Layer 5 of a small transformer language model trained on English Wikipedia (8 layers, counted from 0, width 128). Numbers have three digits each and are written without spaces.
Take only the direct path to the model's output, skipping the later layers: a vector added to the residual stream pushes a token's score in proportion to its dot product with that token's output vector.

Output vectors of the tokens that the questions are about. A number n stands for (n - 500) times 0.0025.
"released ": 779252419699589503257300663534420664343668518534467534291467318767782693664616558363593413731412428340545377454441537622289549433490457576683347743591522430478683564610479358629536574546286616479249563364526479499405440593633499567665458640386553593289533676529340340469765581475529499636390384197594395529589565440507349618477481376339533419616362376499585550545380682204387401366590
"Produc": 571557531586520554476351597553417484381800745556442441522444311590444652514407545701495548684592498260509704495518506531498475584523559668644384701604422503452514383794593525412638502601598458451415400333300427298637382526405542683588472329492453469262647631557567337566689725509579226614313185379309366229405601557566422721531351384474556411325676490640578444551145543485303408391680
"): ": 678639587536419667650409611255462607675469485492514574422418395544456657270414532351339475499179418526695258535341729632419418571535640425484432480502588447337604544561525336611514473374510614510374749411429547596329444490553540198621530227598545664595523555564415549548594468563609562492466613577273489291457674671553478362648513535367510517460771352499525484410518445374371506452691
"sel": 523470205443344695428426485372459478690354517671271621637471547483541457603635595597472504493479275485504214307449476471521445279623456491607494432678501473582462665581703490308534289425357655623631557599443554612237583430480641514544383690535431557399561541542236682337487695705613468532565318418395613523453439529577552449605497559488463426452431374672320497716406593628617438501448
"these ": 737517466222560713669569499579529506383423495190306514376516324689698594605444565533604509735615405474386201464351569461359492589692543495425393666594772399530702776597489548441597414517385307336525470502601638197443547593442292461502400655535488772366362517540517350348506532565386664619514212526443528317135624347608464518451619541549646497463577470547608648429368580412607219681462
"197": 464402677422477435316410535354332452560578393512486587593518305686605456406545553406453421631436556562574509571442526484581374481533583528438479347625370574294599652439477611433448462578485506501629618486366643435414359455472482586423414644430361721454637519493670460455593640636495474610530461367558556253364463565579374580493437389601478530577463422467485498609482507584443600676506
"received ": 723564457661632456311531787539465605357363426414608529322451534608698577591611436543623559651296386494611288398455538643381437299496394484497358659697508496558519459569687578556615461547283593389289355450463574504383430719522367586628394497322363552257415459523275409357653714463671686387532504364434583353508652381556342674575357487534614548527688428542556317435469474539391524558626
"even ": 535564426406557588638476606594513468456431683479570435488567492314791490539540631503586589731587258320522354476415582617184504405705699401562392646533378496408579440531597413597488555490551340313486604468380636542147426383520362454645328600610526536281450550520373415587387455489363656636687365503596543465442504725544558456381516540579723598459500413564431306528432579296615417353544
"could ": 554500558660675537584491650568488551539442363370663547257467473541542546619462473554527475567490307313653310470378489580387411334742413314680339675748467423530595439529623420510570376539243336289648402499582480701466430578699362696574262460590543468222322616525445436280535660558493747518394507442223531567515561589588418530493517507372788416523669622577511462464243683364482330664481
"is ": 629463614557482517684597614571397419347376393542484481524556421490469407287653310334518599487563271758755274520463495500552514251569327566474420630506554417469542354416543472584569435481403580474699474432578494656523476466381503752645478544372438473469543352488461308271537531432476710583500574474606601361456523341445579669512512513468605372445565689412684432514626636569604428439378
"ording ": 542247656577454752314612466437471596210391687599343594470394593409528645237681706421599604710345488430643330604510543617260386567637420624636402470680338425483463468767588443377656484493432313287241479423439610413599163455403405281693308418578431614445550543633386329518641734646440682412331340234584760607319534527501475778521521564442576667723702626519692424451192524213545470533642
"det": 482549494585545520637496482443549552237334745510425470336519591670346503621682629412570633819565468512470434423409457469538477269526695543409439633510474477605516653400496548404594306480525473341532570623331456741467624619378540346424402593414536566591582601506528437555525674642669493526353469331524550410317700580566449424318362685404517405475582407379424460278368440510315479510592
"episod": 789460500432433516559380521523523468526430707618354515297415441741686629496432534272479491746370601436538696335496488474408431446682451600718319568567470574390668511538979380440736705496467488419406616430478465326477503547599568383592382399500437467537390575514383394377559493550583389838455239229544402355412332588542386624536332391423508461455293685652663465696351815373372403561504
"J": 431569509471474466457509539553616518491494510532457629534542538503521454554472479470422358350500519549367542580557489474523579526529650478569470442512540625552394489647423519538588486491548604341496586366468340489601478460520626592391351426420479360499613569445425506610434388597673513555422406457485249354551437556506377544498478458509577481544434617556568542476512473611567601400415
"Dem": 492608640521705715366545438440588623493485643265362499521473354540352538415376403508528461511489453607311443519394556386535343345599564525621505522505505438446438573617643466535531452593569717496451511452487471435701543546632514408582529547572457491151579372544522328385586706538277566444500599606436406462364570570572386631425429481379596660371604558470441632351392675439514588332579
"hold": 650417559491403618621525649426444667523363722484402438556504498592257621479366368431754534513393556402574136447361502540547415323359460593436619593343509511682563499720693432348702597506338409343484392644596543602344434648784516512613426390518528516485422612526485425636526628736266558610386438287405543291502420575602438612597310559463486735406368396434562307348553422549602538625509
"she ": 474473377410588430527414594554468572503468337630566503486503375506962574580399522645777646716555354617660331684486556609381503048559367398455381636461522538593456409518514620398663475785443355374583620357331328351344583303475623536376365409444532750304339542507514424196529510405356506653631498622427352297442622686584418527612462411584662578449340502437699592419334625390577444761634
"same ": 649256605346226481605467537311474514560380551432456453472522593447668576375508389399499784709368410321351507600392515542310390477513410550430468416745721489249578547364802560548588596738440430398400656265211512481407273635617405539704410601613399523092442755527561539331450380521423594565385455499570483639564451605629408367617686722801750632374604291552555575561131614310599404641688
"Com": 558505682405605503554522487418615402478527514443421585437448632483604489536292411605514460684439558390490437354552465552544426529539537503582490444595517457522435489385457645459479483512293674546402437411658559344463506619532621528421682492495438408262654508496432494562661598433519524676638503456449359426432578581581416701599359357456612509555483506668483621415361428335410408270612

Output weights of attention head 2. The head adds the sum of these rows, row i times number i of z. A number n stands for (n - 500) times 0.00063.
o0: 284675512718336542631348485508396434664744753815545571530498496688288671279432358649509410672256574572381391674419699844488527731756207413760478546552783521362581644284552645580308465294280638564635659187413495571440330714289391615733649446391444319463533747834534410365652400531502343288711327383552415313319481489663552491294350445421174440247532423378819496581316521559315286530392
o1: 546340352458607433434443609447609603274347462459665493426489610566512486522618404532390733605504566316691588570506419306425545489357341478678134445348439514649543517652334555251393433642211692718495370596580521344418520762613392382616582668612462396462579333554506376511526648567739475435540668261492629562633266429554623499484315572408440653581659405456473382408649369645555360572591
o2: 427557524673617227587335510437425531694570611573608586670342512507392833450402509480477488646304447434544321258361462486469496474485511384682605331358527441326580495617513610737580332480521329371398418389626513549474216632379483503606536523779710428542471372384401544608565735539764702470471607455583494577435446525386212487381428564526471470545623320476506593604511568209532513632558
o3: 586350185609427461364457522474450518224427677558490554503600427315669751653379665647376620765438550387310318431742249547615621472693458358708498424367648325516484737391620639393587850532559562836409624617433489487551566324576505353498567600491260452834517602214566385799519535331523567676524493630591375348630215367406811563453440510415429519330301368588429471281668310506288452349640
o4: 266529705548562681703535307438497728483463789594448516640408412476348526433445387532569526522603744242444646486501308549165317369306415466504407587464577389532385523665548576331441405331533446698385457422469198557649598593663327625410498292443651413505558630410463514389580673455640649578438485717363293657606444589498428488616437626606391341735557658412297474522383606595545574404590
o5: 362525528500691571607557695336552543386411519569534509440351260688451404184600469613591659498353664476580522508625518517411533121659519318496362653442318594701798673564675493430626481412503077721349443580521362634505557453456547329478399628554541540479474443529476626509427515778682667638570480543503277737528409554414473338514208440499542472414446466312516470481463307350434591868260
o6: 611209458388431695440316338663454533369521384461470428493479564609728566451528413338614771609384408497653393423538388627444686335690615582483548498621376405598390355433566580461518411333572274618397478738481686376466540394528418644543469642364531475604499671410477632353163692399585527407458557202663514634312537291675545965557329730553542559415316382537380358561547651498667525602433
o7: 508409515626350424560553219652402393484795573673277434524600382525545462435604311318381461497567451514645462360402194393533703683345585556385540628423478362420409555582595351449596458371513563809379412440397542748481528515510270547722509762363604609411421555601523453649454438308648704750539490590585743308464464405381511471719764435477379534532662322382473536613477717512332350507406
o8: 420568658296292701760402551374344449489384557597400430566462743493631588366588526589566348426335471522593369379476326525564707639424618590413527400574616652211441362501445687554323477480481649355516571567385565404544636594420508464273226419568413701442611519483560655235593522681583386654535321616530459401384547429522244544729472267615384253476492575533427680357614537754475678505535
o9: 449493723604493351662658393347330357276442710445596278864480615511472631433732546422388288540358212547585461487627689161377438444403458587456362663681345471546614764493551556536626544582481329377505583490284617535587407318502451425403451199680597473411624595229381515546646636446658485635560480653435738506548377541422651319523493498424542560578528330594552568465230649593605472516341
o10: 353501501613415484354738466457559648288183565624335426389787555436571561617463629840620538257455588432519831490616258470241508626587400459614437488401523202479690625298559388504565459452468508649581337509391496582360579265653397615537556603613657550283399551386450591600387476467464337608661621378518451704721586452402747366397552411482371426494627432564441417641540623511448424285407
o11: 678543563793423320411387336624430545538472586487553381494368502384391601298326469443635547506394772567450841444492543387526361701578638644810645309485367437610671741387540613411447332567557441696839385494459772476635490628525486400231429564526592494638345370538570348493618332640688553498312590416595741342420532265533676486272356599465433558678579317270215258402532426489373263573623
o12: 540420603374495496502447211759696479556364543476713514465411502421508441675427478649550453700457696533657572476614458522477253577359526378523591457513341542376514451365615228655599649444735514560583707318477494342336389470345599399493610540453269623598608403401553441842594531347419399648509762611592408631554466383617325570484607342548334169546337356389414526528908556425373596507377
o13: 411535428513493375403576390592216594310506576402472666532522418580575503517366252715231581696463361545399652518567123518415464423637693203520359546209566474752699533563489316434372459526657566456384705476538592296555502510326532508634337468735541609329566632447643495612729828331431584411615318670548520557519653589609394706327276622170575229619485634501546504524523721435790323510295
o14: 522360368595344442567416674484650695704699633392598573546528453351563433312469634601696608538429344533364367258680393443244382493364422162486559440590618417538235439403574470668594403564460583599357618389564477350635558334646385320559596647480392566486502677322522633673423400553496438514212564639510390516719551564955471650634584690453640475388589763416528227467360370444313486462604
o15: 736477510429324593245448380547615603534315589410442630907649464483494520434423363393519415240388586440488484450500227609789414698604655638627421596628646293506592494270316521631534327564698540384459449501483588398587388258464699225491647622732168581402576275636561480329571637676453574742650336500488260065368679429466563478502530457514487511337648366586620653573521468785561581355206
o16: 479441436382284557597735407581397328390436517316488272587699661717627536422698511219351546473497223602721380420525707299475581357423446520240580701569567388252513342551628517659463392360436423690688407533621561761425348329705550566446545546492309645533462499057299563520505357244654462320367477685521512677417625504527531315548584697519513467590580522614638534731703529422648368485514
o17: 303410464209605461621404511647505397560290612598751694317477445600501447531709406475583550406461671326604768576599610550446503569306695271417332367479648513332453370307639587344516583532489599515577561517663295593343559512589611627577736566389294658560480322450775590122424576675568581425342288629535715526618765743207593700503526484445493213310500589425521454418602371318346530554261
o18: 818438436517367635426368439530419468379478630319467385557447565269656665233475574408456675468641254228553480516461790655563373459754426496465681779674574326609518480438568602515457565466584506726397518553261375444492370530537225283601528641561351733806498621424326464382413517564594683349507425598445261572451652556727541483664478404341669486220591514545570574400334606490396392393525
o19: 406544684465544388646252468452469629418388469645518344498525604578427478448670407371444413551348441576664476721439727489579495588427205458395319589259783579180574761542524493428333462354525398603523319505551663427346173852380746388728338218839520331590580212512619635423433863452448426628902549436517668455452468692477653380685350573623339601701529621450431443454291190634422337701502
o20: 586485607374731369599596434537570427443415540421568562672541400561422523424462329372524459651458740764743555394531495314728395521439328488347810365539333454441386315680519638551605615230418650399525425920409650598494293612470544442643420418604716410366661528633414538310432488536488402396402679565152573336678626369497519453618408588605440304563501513419299466754403299476430372654577
o21: 394465414410385462740464670433602579706483480461642379401502608683276496436637538492530292341778560460425502413516554529523605644242536734273531467645516583286405530522564372742659371569485446287542571493254456609530403248447507352306355523414479610378414760663755440522524471398544482535528524464524635455788759278282619560650462479693346426673403705492415541521555391374301477503430
o22: 538406447287594578329501696320535530616517394421437393638412585402391504434519531447521667335440651556497757557577729596611687482362471580405430617385178536472592651565237602417659448585387680566423624560553589764461333305653418567602504285564553443592611586502631266326574239721439442314499523507625616380494323375389358363570493497570575538647493554314448169500563483587710462525597
o23: 762619397396607450438235505247585714672702555635342660631570589560531321488635271723632623400364495450146604479556499494540556733509641364351403526540539302336550447314482473675518525655372213416487487376562547592667409545621455301475626450551421610580346601631477500649404643463663650277366601497598356410494397368349748555424384502411488503473447272478578244551461473807732497518417
o24: 428588708500419540354650463509538407639543538583511570519541451511548643553413449230536683550348491439492289557743434591525227233498225510466611420735457597409251333452609299551448568461578752215547326557671494406481678557401484409478467555627458664697510521699527449242644579306595834563487360659344408313391603293460505488473518517557351576422556663552762267689551506501467641375420
o25: 647534585571513549471620559548452488347320663437662367574480171422448424373248415657438427508572365393412493554325204627452333469888576461650424598654531549456360575390561625638347431731425387344538491536450465571258449639607572352178324538554329378735586292505366495566651784657322516571851589476398459306592584708534432555280600744512533566628493657399438827605517404470458597340520
o26: 758263604745643609486516566677343628464643671411612432608564457720484623459372555419433520514328280465414314572642445358263498468306573471564183562455710481443555559453475709529475485410498388502503447524626494434609446825454828502324323601411388395641512534585510596387419554463484680423333631246359844307434348544441694318427568673495486569719625579467472524679448480451076344437427
o27: 571625610461666462444081316081711520464761452518589485400108608329462644674415554449628479509620519408580595479473316566661478517464429426552141581352534648617620554487480335510551607468291618460479508437370529493318525538806460318563334350555379425710303522600665572630555671505505365536539417440577652435599516321579668407460572625445475693432609683481611488608685459255373328524608
o28: 714587436334502737651347640677446362396467358496725519357423570455707580530507496332435651375421536493719634682446549308618445233336581492495418528458494438413290093501198554549642688543355612471466681406783517613361239623593766605381479320418612545523432431599570310501590493569682422504592569516421518321534513530540567332536481718458359321637740431575643419528577401495591295355468
o29: 522679656552412604265483626340624551572588482377567387497525559589345466529287714562475580318554625669420469427326489374388365588553367717679609553646517689542489655586375621672579341371436388388506513411576198360443407663293343503517494366530525473362578340577469657403409396597416560377500631408418593401540413604581443455543665452450570619425588579441385593699467636780331546384485
o30: 300477363336152322651489397705666681510478710640651393517737525525275508285395473527414556293671648621318390358221402529620422338484625598346584514496481536548751427543515552413452279406374328669406399406554576460650694620608572276475434569478549362401470604611709564528532502330521626840511681440327505483478617471366611502476368589422397576237834512730532387565368343976466557239502
o31: 502821394801545615425688279426334486467290463478510683333636545613569646363657566460555747573597535175545512581531586406336460313672596711447688370500346356650333597682420326439440145441582659701503607512667519312702470678517459295362477405482872526350500285338714648387389675267564372393590577362559284262600562575570376622495598593416515492552491700568464629272516336567529458377465
o32: 655557522567494652623402375558469472580484600502480546465403570460586382312381506513588380285377607615757504450449353586649359497313600590331397274767365509337604307637426714571548610571694557270471525548454578628450275755408486413472473277293790566529453478388465654592370428442605554459496653500549400524378438432470335460589314407570440394496472582477581456493608458693524624730410
o33: 774565645750612466591324528508402327529432593599498416424468667489543579402522411451535590457409375503497594328437404463503646384489691418323497684431384335329575516400332373559570462507418531524496589574417634733423418626434491538690509535447619548568379558604549565548492399438581747716268220263585438485399542435437621430384524374572563550331531584599502348572428461577640500491481
o34: 637366538575495374326263546393606500633630435361453629386342386657676587522463420504533694666435670599405766396620456623355516441321538314635312517577623660548370504666730553499358600392427485158504499199532793546642579502672511713469401353786553326472605357277373412466722553520546272416653740435481661279462192661333442706298469557360310480578749571457613408577479400537403428555510
o35: 454312552380622436426336518495507510345305439621362335579586605314540538547546616751438542641455405211480847746759354631493606520531461444473675490491449417464448408467729252430407716511511481444472356401410449635385357250534392511490572520469408648387548530350558435497513661563296420517496500401410283564472363601537640639443597500511630264392577623623703413746523558472890682735392
o36: 544333374385549433376616348419421389501526599551563658762317322372408432442607384539293554185620682593660854662809638387572484552155490829291667350580453460482578687450603509500390534398662330591522202370465303434472613477423485424575335431486463578580685439834759511528610393260606491473603631592381387423489322488754587677602561552372314619398594497649559201526772413637340278260687
o37: 535536538654379616474278702197612415360662286354678559257275343724665522493383702543468704480445494518573491632497469454624466521415629509542438567545404678397368477556671399527324490602376666669461598644350554626429568526502399393456458481396506376672550671523678617471528549369514377317520737541428648421681525455459429474696665286554487450571457494492445389480692337495180163575434
o38: 601342685483426368565472566286239722600651399699461435608400770364547556407443396557324400440271441428520591557614399562595165593620521552467410491482268535394495516463532519743552560303414456374456440579585543666472509714341509349435698496410264674455668497659645581599514528647472565464618530427615724536377490571504215312657329382487608534339508408232471458638390672609593542399716
o39: 274603526561524604446520528371447359690562408486677499321412719463576440530435519750702472393632433272538797462667713563462222631758695527417640269327370541310308584600277431503573655777495603367551621401531441610655483747593332567346422505578456615473446558126522585669391580293355514415525434482529548491597616477312598434449327526479464614509618548251510598320479423343436575445406
o40: 380430530609679782306407459573612415403680512592372393752479619545450543703462605357249352448490476584592708403416592638530593372428342423705633388305416489719531277572544359450544511528472711507509436432451197420543639495620600637371420619472419583518181452675701285852347561333449275444415603410526244584599655421425607397536389828385633638546529414619378426374380498702450712240601
o41: 761692362616271636676519425563544414527276660649293501391398605552534417489719454342183413715530784384662595475193326571416447532466422580457714476388610559596591621402485463649547451382426415517676500536471585441329303493514446381374420560841466760642539353401469519415616612650485704696371287401510429540624717482341478758426550420449341425582624542419383562499410617495174255362658
o42: 526376707436334573386401550360592374426460411606386366433623670543435577544435511362515395534405488688779425210544622752312396463497520648558598926412674521646440526472585506415408615224482430468649774245372587698467367410505519771417617336532514489426400703354385711584560564597333450508577452338556620535639430351169527302497327565726498634494506503643410540523311746485450519404517
o43: 440539542574563589447577540223579535387572636513454352363552457551606380550418521853424384643624467639569664642418609643458709488600591562508559562419468594502544498588505617396488580647432492316492395202399652445535623433490564508353287303414533471335549461620514372396229489691638454518494408328781630555517446615836158677492427266396404634689446333480466659500590320398248419525356
o44: 452420695381391386391440276390669360603394609707285549455608714332583699478497661627759549274549602587466449724478676564377487521572730702321619544403643611594376434484530258420550624496350404702618390552432285472543662473478643408350432588454643432427479515534463666542403293605481536329458554511403527446288393526329513457622635385739674488327596398492552571400514380408303562495497
o45: 352562311637536596241237690629347465484480413287557693542371747503646493536532514634348382374457717440223576497490569677145269606510514702594238462536667575418578327683471511720322518615562536431604461699417258430489458349594767560412352308484483500418550383355814501273499641595368385444450692581327644595332493580724336579639580476539437649434573481433258572594595613699285499686463
o46: 223801334446439488276666530308451408300734365486608421220309553688295641414310508527485799476582540476205399457470393341621360393675332646441587431469603282398670625660454496719719625473596451669776456441681473480520393575568339520405641493279534497333617518328698509576423465556369677555469671613513363271357657496367403848612557346686543321829498505566568582465625468448464375580432
o47: 575646216338465743210607641380470507447495501430737341612547574590555632426270531400340570427596366650473552247331499630572704422689473774511311499378600492504472327684357390452542470696275640608467490398323431540500384709547465238532453428534420597554484530713636538401452433498458682398598340674781242417573543442384440260522548497480497680570397621531341484576700635530488502654495
o48: 540717423527681506481432462563526468570472636460526441635699470449616485411478422570658389358507591634457478447583486482512545671569696514508473581523321555183330663496341318515580664558560505459369274509639661304203493525407638452416616372287527228434639433767464368672592434587367678704571341391427558420586453731534590772507422631391476534637309520569444337440418285283481527615417
o49: 496654574423564486443582501480507338649486217392479516307355633591496709332353393413758692454512401528490621613382565336779573430608382490575423665384532369481831522217497596414481265421494494645416506693442731436451482219362699573424449593544573560777318565542735398639512388329406365399597703462731574427431691540449428382492723404520583539467417396568348367337425398470687498498491
o50: 454472552565515427283369522386442470435485552303646447624561535621575361535429889452292325402526527426415597453441687776583593654446470229593728416276565400551674641474595461428381506514599359556486571652632420494477636288493459545390599352752594395478499426273506431614434466711351588388418443548541371475520459535331586498590452534459511568520430229591658446592540590401651572653442
o51: 354672812569628337523416491221517615476537490352811328533659595625307511523629509575364509757575438533597237306694449444479420610303508538572308369571570271421580550358730458523455489590407567378474772389382531423424494531471353591489307631434572388503448749459633340598522544527545493516297572261533495600397592344356323644631381500620415651681447594549508451592518545511559235476560
o52: 481339421672725566375561303760327498562464783483335570691434623553554705290421521710372568690596520769588517501509199355321642509404163677623587303345449224614400421660533537772520684480520481281594397554537373424594079397274476322457269600696680527462479393415487371642532479567543497691527507539585396173512546470561259688474585582410453637324569470564200691624479466672511561551516
o53: 505468364505245541528488688412479751363491429652594497533634518371461642756351565796497595579405366504650572485401706464310487400569475433462523490367530457320600519395538579543367325601366474532531420304398649281579610458485415576535532650399435337369612683820426553605569422536486310719540488544614445593524525219404267613518482321757496619627544424644379314326637562439512367520546
o54: 480495504483244476791704516540419519466618343581481411382254426419602502381433466449562422447619038571634249706408639308581619552344542781508503428501605428406375708567453473651509341785504527433453530297549549558604577430562581531229404557486623604348521665632532545413426232736630435449613529663446438421483344473650932426349392252333384491660547608553245604766527441726440561447516
o55: 425573664440566506665549425578430452504526555470686754663748266494563427171517534553539404520642560535790496370475564287541315693552609212533632527542548630347332458665400449633637515416606507514379469480811453475556435697640349544525560471470641586380456487775322619432413452614437402441537314537382448281402652685390218364651566345237334278544458531351303630741339603328514405359622
o56: 523510727399271530356626624463683499571385597418421304474579528598565666289604634467504438501521642441101308663414654644453475596648585647573450695472718808435194395569434575714492271536556559686527330561531480398538461620404509305290648361403386412492638570571415342398527654511559454497585568316643446526319724554701208815522310414640287278671177432611530418320518487547598407215632
o57: 713524319525622612639416677394359599685637347592487612617363378602751595414498398400595351503390511391428313318590461612539488561490748408539561439584475399516388400398529172594407614359639565540520524546489610300702734695378717456332600498267498585409607426646696624541593649510407499358688231631384393496455446539371254367531373386590477379718378488590549546354456503312431482421629
o58: 619550433059351351508671626399461574460602082558664593548605359350447649639392670423678444487596412363401561458512454430480638368539451657562394571732570663370425245807384458653272369410634573539656365495581474339578701342501524722638615663509522739482617373244571597477491287637347589873622642149443503627477644346398635625472304444330333287392330550433566547658666437717289546294447
o59: 395385645550601496369497488288649594482540426340544437419459459547575458541593582500421389624487622397509595479489293586697425645521712441417488498495510382696432633494743745542327637349441337469553258416387596705639323453621420718180509441737595454451604281223463786483616438450477444429505348259605422517511471473479369626446710462604670532277619428771701613426694377396351640298561
o60: 588780496625303535498557498409357469336296543383733386303524556420466357494653525417617577255409710353423447362512640336341579538705600458529103718482695563456329579652799660544532510640315445469543608484399427696409539580453469537341431596590495510405514510898448539481370591756502439646298400388471615274477431520541752520603406785314547424521426525580497533279528646470444320640277
o61: 750357291438589285575597605272298421225717630301609481426395581617518355475344410677592626666492654589612504606554416371605656458355622468456393460562409585585447565728422445496446698364500556431426369730334646251560578231683322421533500614291579518369529703661456438687554289515477454340634528486262510574648525420601506615417377398538640337659554383562378565564574540357555129618668
o62: 666724506511485281553548509396466402448596540613241465381805559409514575688453511532504206412563572320569464437482555402518403483460591447774635470354778333574528505466511583554217272576491638351551506614666434461503597309521777158560429625490465438324723523436629624318528400509291195531363373693354625312666299458428680673451448578405635537691335777486406671477542457610625557472470
o63: 484587761561442379506443448625602553380312444554438416352782518373747811536713456299616546316290467656586548609687537525426514363448786453263285396630570527546259371454440241336677448597507431389295734514201721588184519532746524443574173705623600548461413578876564600245492421540476347529589598395572660462298705418520306296478618638603518178721466570451327594471327598390687516568377

Each question shows a token from some text and the vector z that the head gathered there. A number n stands for (n - 500) times 0.0062.

"a ": 526498437429420464564334523506459453365484462473566483504641528473467431409641597468526552507378460441570531193425443461447486612559519516532522458505450475460516506409621370579508541440613612
Which of these tokens does it push up most? "could "

"during ": 569449511462464668642358598569403308325381418544466459576498434445373396430549509469329581537298452520326438185379579315552534783503572414475525375527444490396537506317717441432553607444538520
Pushed down most: "Produc"

"per": 735475507490690501241423549458581414459348518708471527655442428465422296363656505384606626751544466324670422509522439352443630616468425590503440429387364430438614410511538611679715529452440431
Which three tokens does it push up most, strongest first? "Produc", "Com", "Dem"

"has ": 540504550531460530567301617550487453344397380565496329557768724515578482587577586458495620586396360522490423312486424303520629581618381492487599564596555661606618571576728381495376537474500491
Pushed down most: "J"

"ak": 491493537486418514436424409507486650534415456584441457435547558560571534458554556577561536450412438627594512360392423433409563586562534266518387700583550620516413539471538412381452596638648570
Which of these tokens does it push up most? "hold"

"ton": 487495404504463531506370614511452474436572465535495499433575462469484482452614538462468484580493454494574580326469513496468507566567502539499479517471440511436476503426599492567484516419689594
Which of these tokens does it push up most? "she "

"years ": 496563565382479574498334568571448478409577469521601602513698576566527463421600586479580483467471518522501551309492463421445514604446382494452598450498533566513444575460580443410474656435574628
Which of these tokens does it push up most? "could "

"over": 544484485478459548582367588539417382387469432544460497516547433502394445426601591516429554564351427498471431258459544408522544701535501482466513428530450530396560525380661474527515599468575523
Which of these tokens does it push up most? "these "

"oo": 574457441466458442502361571419410516457542525595450572436572492498436502461642523506449583568442494455587414301482512506471631571606450566515496556431450417479455434499686451617551508451664441
Which two tokens does it push up most, strongest first? "Com", "Dem"

"ater": 393518536476558369475420664445473489654527487619420551642522491509466441636656531520475614342549551574534538526586537470390741450555365579439594479503479572636572402557636429358516544508498509
Which three tokens does it push up most, strongest first? "ording ", "episod", "received "

"0 ": 557557461486543571486343624509460485452576469663394505461619471482447516434623568541488590636497451489567549337482547438461551555574436528497489528449442524411485511471625555544549576446669475
Which of these tokens does it push up most? "Com"

"politic": 367664482416363516514331554459338465440572383563537508473699528435520487529656645474605522525449496457620479425487507290478533388573304633433606571579432490508523516452668443484442640499587521
Which two tokens does it push up most, strongest first? "received ", "these "

"om": 484490383477507523498485715494470497416473493721387601593522489574401423401645621443444507623468457482520440293493524424375640516592485577396460481402436511464508593551616585532526634482609581
Which three tokens does it push up most, strongest first? "these ", "sel", "det"

"ap": 497503483527460554431356515529401516495433442576464502497621533549558538437566616575559622545349467492619420308440460418380569598545527414495482620491517593434437480544640427476445623570639536
Which of these tokens does it push up most? "hold"

"23": 633533509223465569365334667488338511515685402398277728249892517601515330515644654765573642435567420440793227535822678618261559628645572754431491673445454566360601487720598651494435629486654612
Which of these tokens does it push up most? "): "

"T": 555455462525571445385317669490429418527518527751331575492515502543380531447746570497461620609469490428604432427433545462364599498630471648471544563360419480512465532594751603578575624457633416
Pushed down most: "is "

"the ": 457608498504410444591380445384404498541585581514320505524494334358531477451678666521551562315450399580691545323629470375505590404663345574504472523563453582543639461509719452331506654519380630
Which three tokens does it push up most, strongest first? "released ", "received ", "ording "

"oc": 591626499488628630535485604536564583481565631609519476542558401380402495577569438475447461665412586443595472316436721370427573445554304546467503391376478593499510577612695427570544516379415516
Pushed down most: "she "

"t ": 582484493418534486576340614399444489367476531525488550661475484465385444507633492483443588554567473484600532335529468385460610586518440566561452430513429606459506422522614512544640593496609540
Which of these tokens does it push up most? "could "

"ob": 405470453480480481510343708580406449467255496540612552493691594633701478522605559440717399695188544573617593535443473339354608548546335397368446554585475605388639607395653317620520498303553613
Which of these tokens does it push up most? "is "

"202": 565533413432460550502363696419405570494518434535455528385717579530487425467702601548523536503457557445670478256609569508401615539661500610531497537478398499506527440490643488571532524512652583
Which of these tokens does it push up most? "197"

"C": 635487512511575523374400646509364446494551524650316522542528469513407528387713492515405597585459485437515441493486572428399608457655446649536518562386429560521515504616686567477582637500548394
Which of these tokens does it push up most? "Produc"

"mov": 490465586590454505508410551580477465483461541528462460545533422525569484389595571573628489545378441547581553397585466455481538607551488460464538508587527587501624470420535463435554586422468583
Pushed down most: "Dem"

"as ": 411416487489516381538355738583410325506558571687479523487528463544442469552642502528557538523452455389573553392479469456481427590546532618424592602433527546498518533578623555542413545418596666
Pushed down most: "det"

"w": 508495444489428497492433579414543464440449502620502613489582519585432447403624576547533541591371483540547523296531465418486597614539464499510548519431539518383486396503632509639585592466642573
Which two tokens does it push up most, strongest first? "episod", "these "

"L": 579373478389467328504337711518476324497490495615523525502645482599496414446588517525545544472466487404613525435500472452420486648635528622428546483440519538447586523544721548525513480389569607
Pushed down most: "det"

")": 524524400381474507357307687498350514470435412740457633351771591514457399343658633433640585619351470459669295247498532282395777655499309634366399494525420479393396469594623601550564596439622511
Which two tokens does it push up most, strongest first? "): ", "197"

"all ": 496510540506493543510306570452402436507462443510458467505553431529578490499554612577615531434384412533545450305546476373538624589596408546526559574500525600410631515474715575391432583481465499
Which three tokens does it push up most, strongest first? "released ", "received ", "episod"

"D": 429415394410599476551343686519486344455539539648363613467498474548402438554663521473501501503509459388548543372401498504491439558506499547404485532446427390464493551514641628557472497353591581
Which of these tokens does it push up most? "she "

"ity ": 501519538433552608534437585578495436356513530514496532543548373581499479423599580498463542482474481553505509294535448453388536573518416490499548455478486579444529588493604448418482637466512642
Pushed down most: "Com"

"), ": 511528491490530472378258591541407428412515474679496549589694420507475530485697558566608573543483447491638536448481488471401571568469452535484614619477491483417478482584716519514595664433563484
Which of these tokens does it push up most? "): "

"k": 410424379468476350453281517542553431448465500608384666423511420633437488512537599701464514658500412554557486415360445493438586599507623426400439534516488516447360453365615476613603556425709511
Pushed down most: "received "

"W": 383446484383446428495403686506487511565540460633478571485557411499462411597579558487577537499518600540509496503470535488425640518568488557412473542494527545457522471485568560396548502354566613
Which two tokens does it push up most, strongest first? "197", "): "

"n": 459536360514452646587487729477553444356445430660513683520517438531352498329589599509457512744355429520518484273487529337424647603586516479447412518497545423235443366407655547728634686498780548
Pushed down most: "ording "

"of ": 555505381459370357609318497440366387525648330700446490531551542397615441486699565442654432187446577360629452529500536364421398593618390646459600537555403497649587492500704477265453535487547725
Pushed down most: "det"

"de ": 466378401463421432584275638577546279358549599549474513529579432536479402436749524405530520511477423438513611344484429501442239492492504500372533531589565477521580565540674441569497441384558769
Which two tokens does it push up most, strongest first? "she ", "even "

".": 565481446476469436536362607472462502418555519533503500456614588453438441495673593484476545562432498411669508219461482557535593619590545535468451514414462468538457411464625404611566448446683537
Which of these tokens does it push up most? "Com"

"3": 710645402438563571533434758480312575453491316595260649370714585379572391534568638535503602428430608396715218484560586327195493528626392583466445612306418518318472583661646713516449554512575461
Which of these tokens does it push up most? "197"

"Sen": 452548493469488511489382582504478506480470467607503521535614469531504459470654562493557550501540488474613513442562510465493510598569466623520548488518516494503494527420626487443532565448515611
Which of these tokens does it push up most? "received "

"ar ": 506516453485469473574344582484434406406593454575516536490575422562374500409655589565459553605449444488600468290528444487500552668543424521534511489488490568367513465420682485619545609489680518
Which of these tokens does it push up most? "these "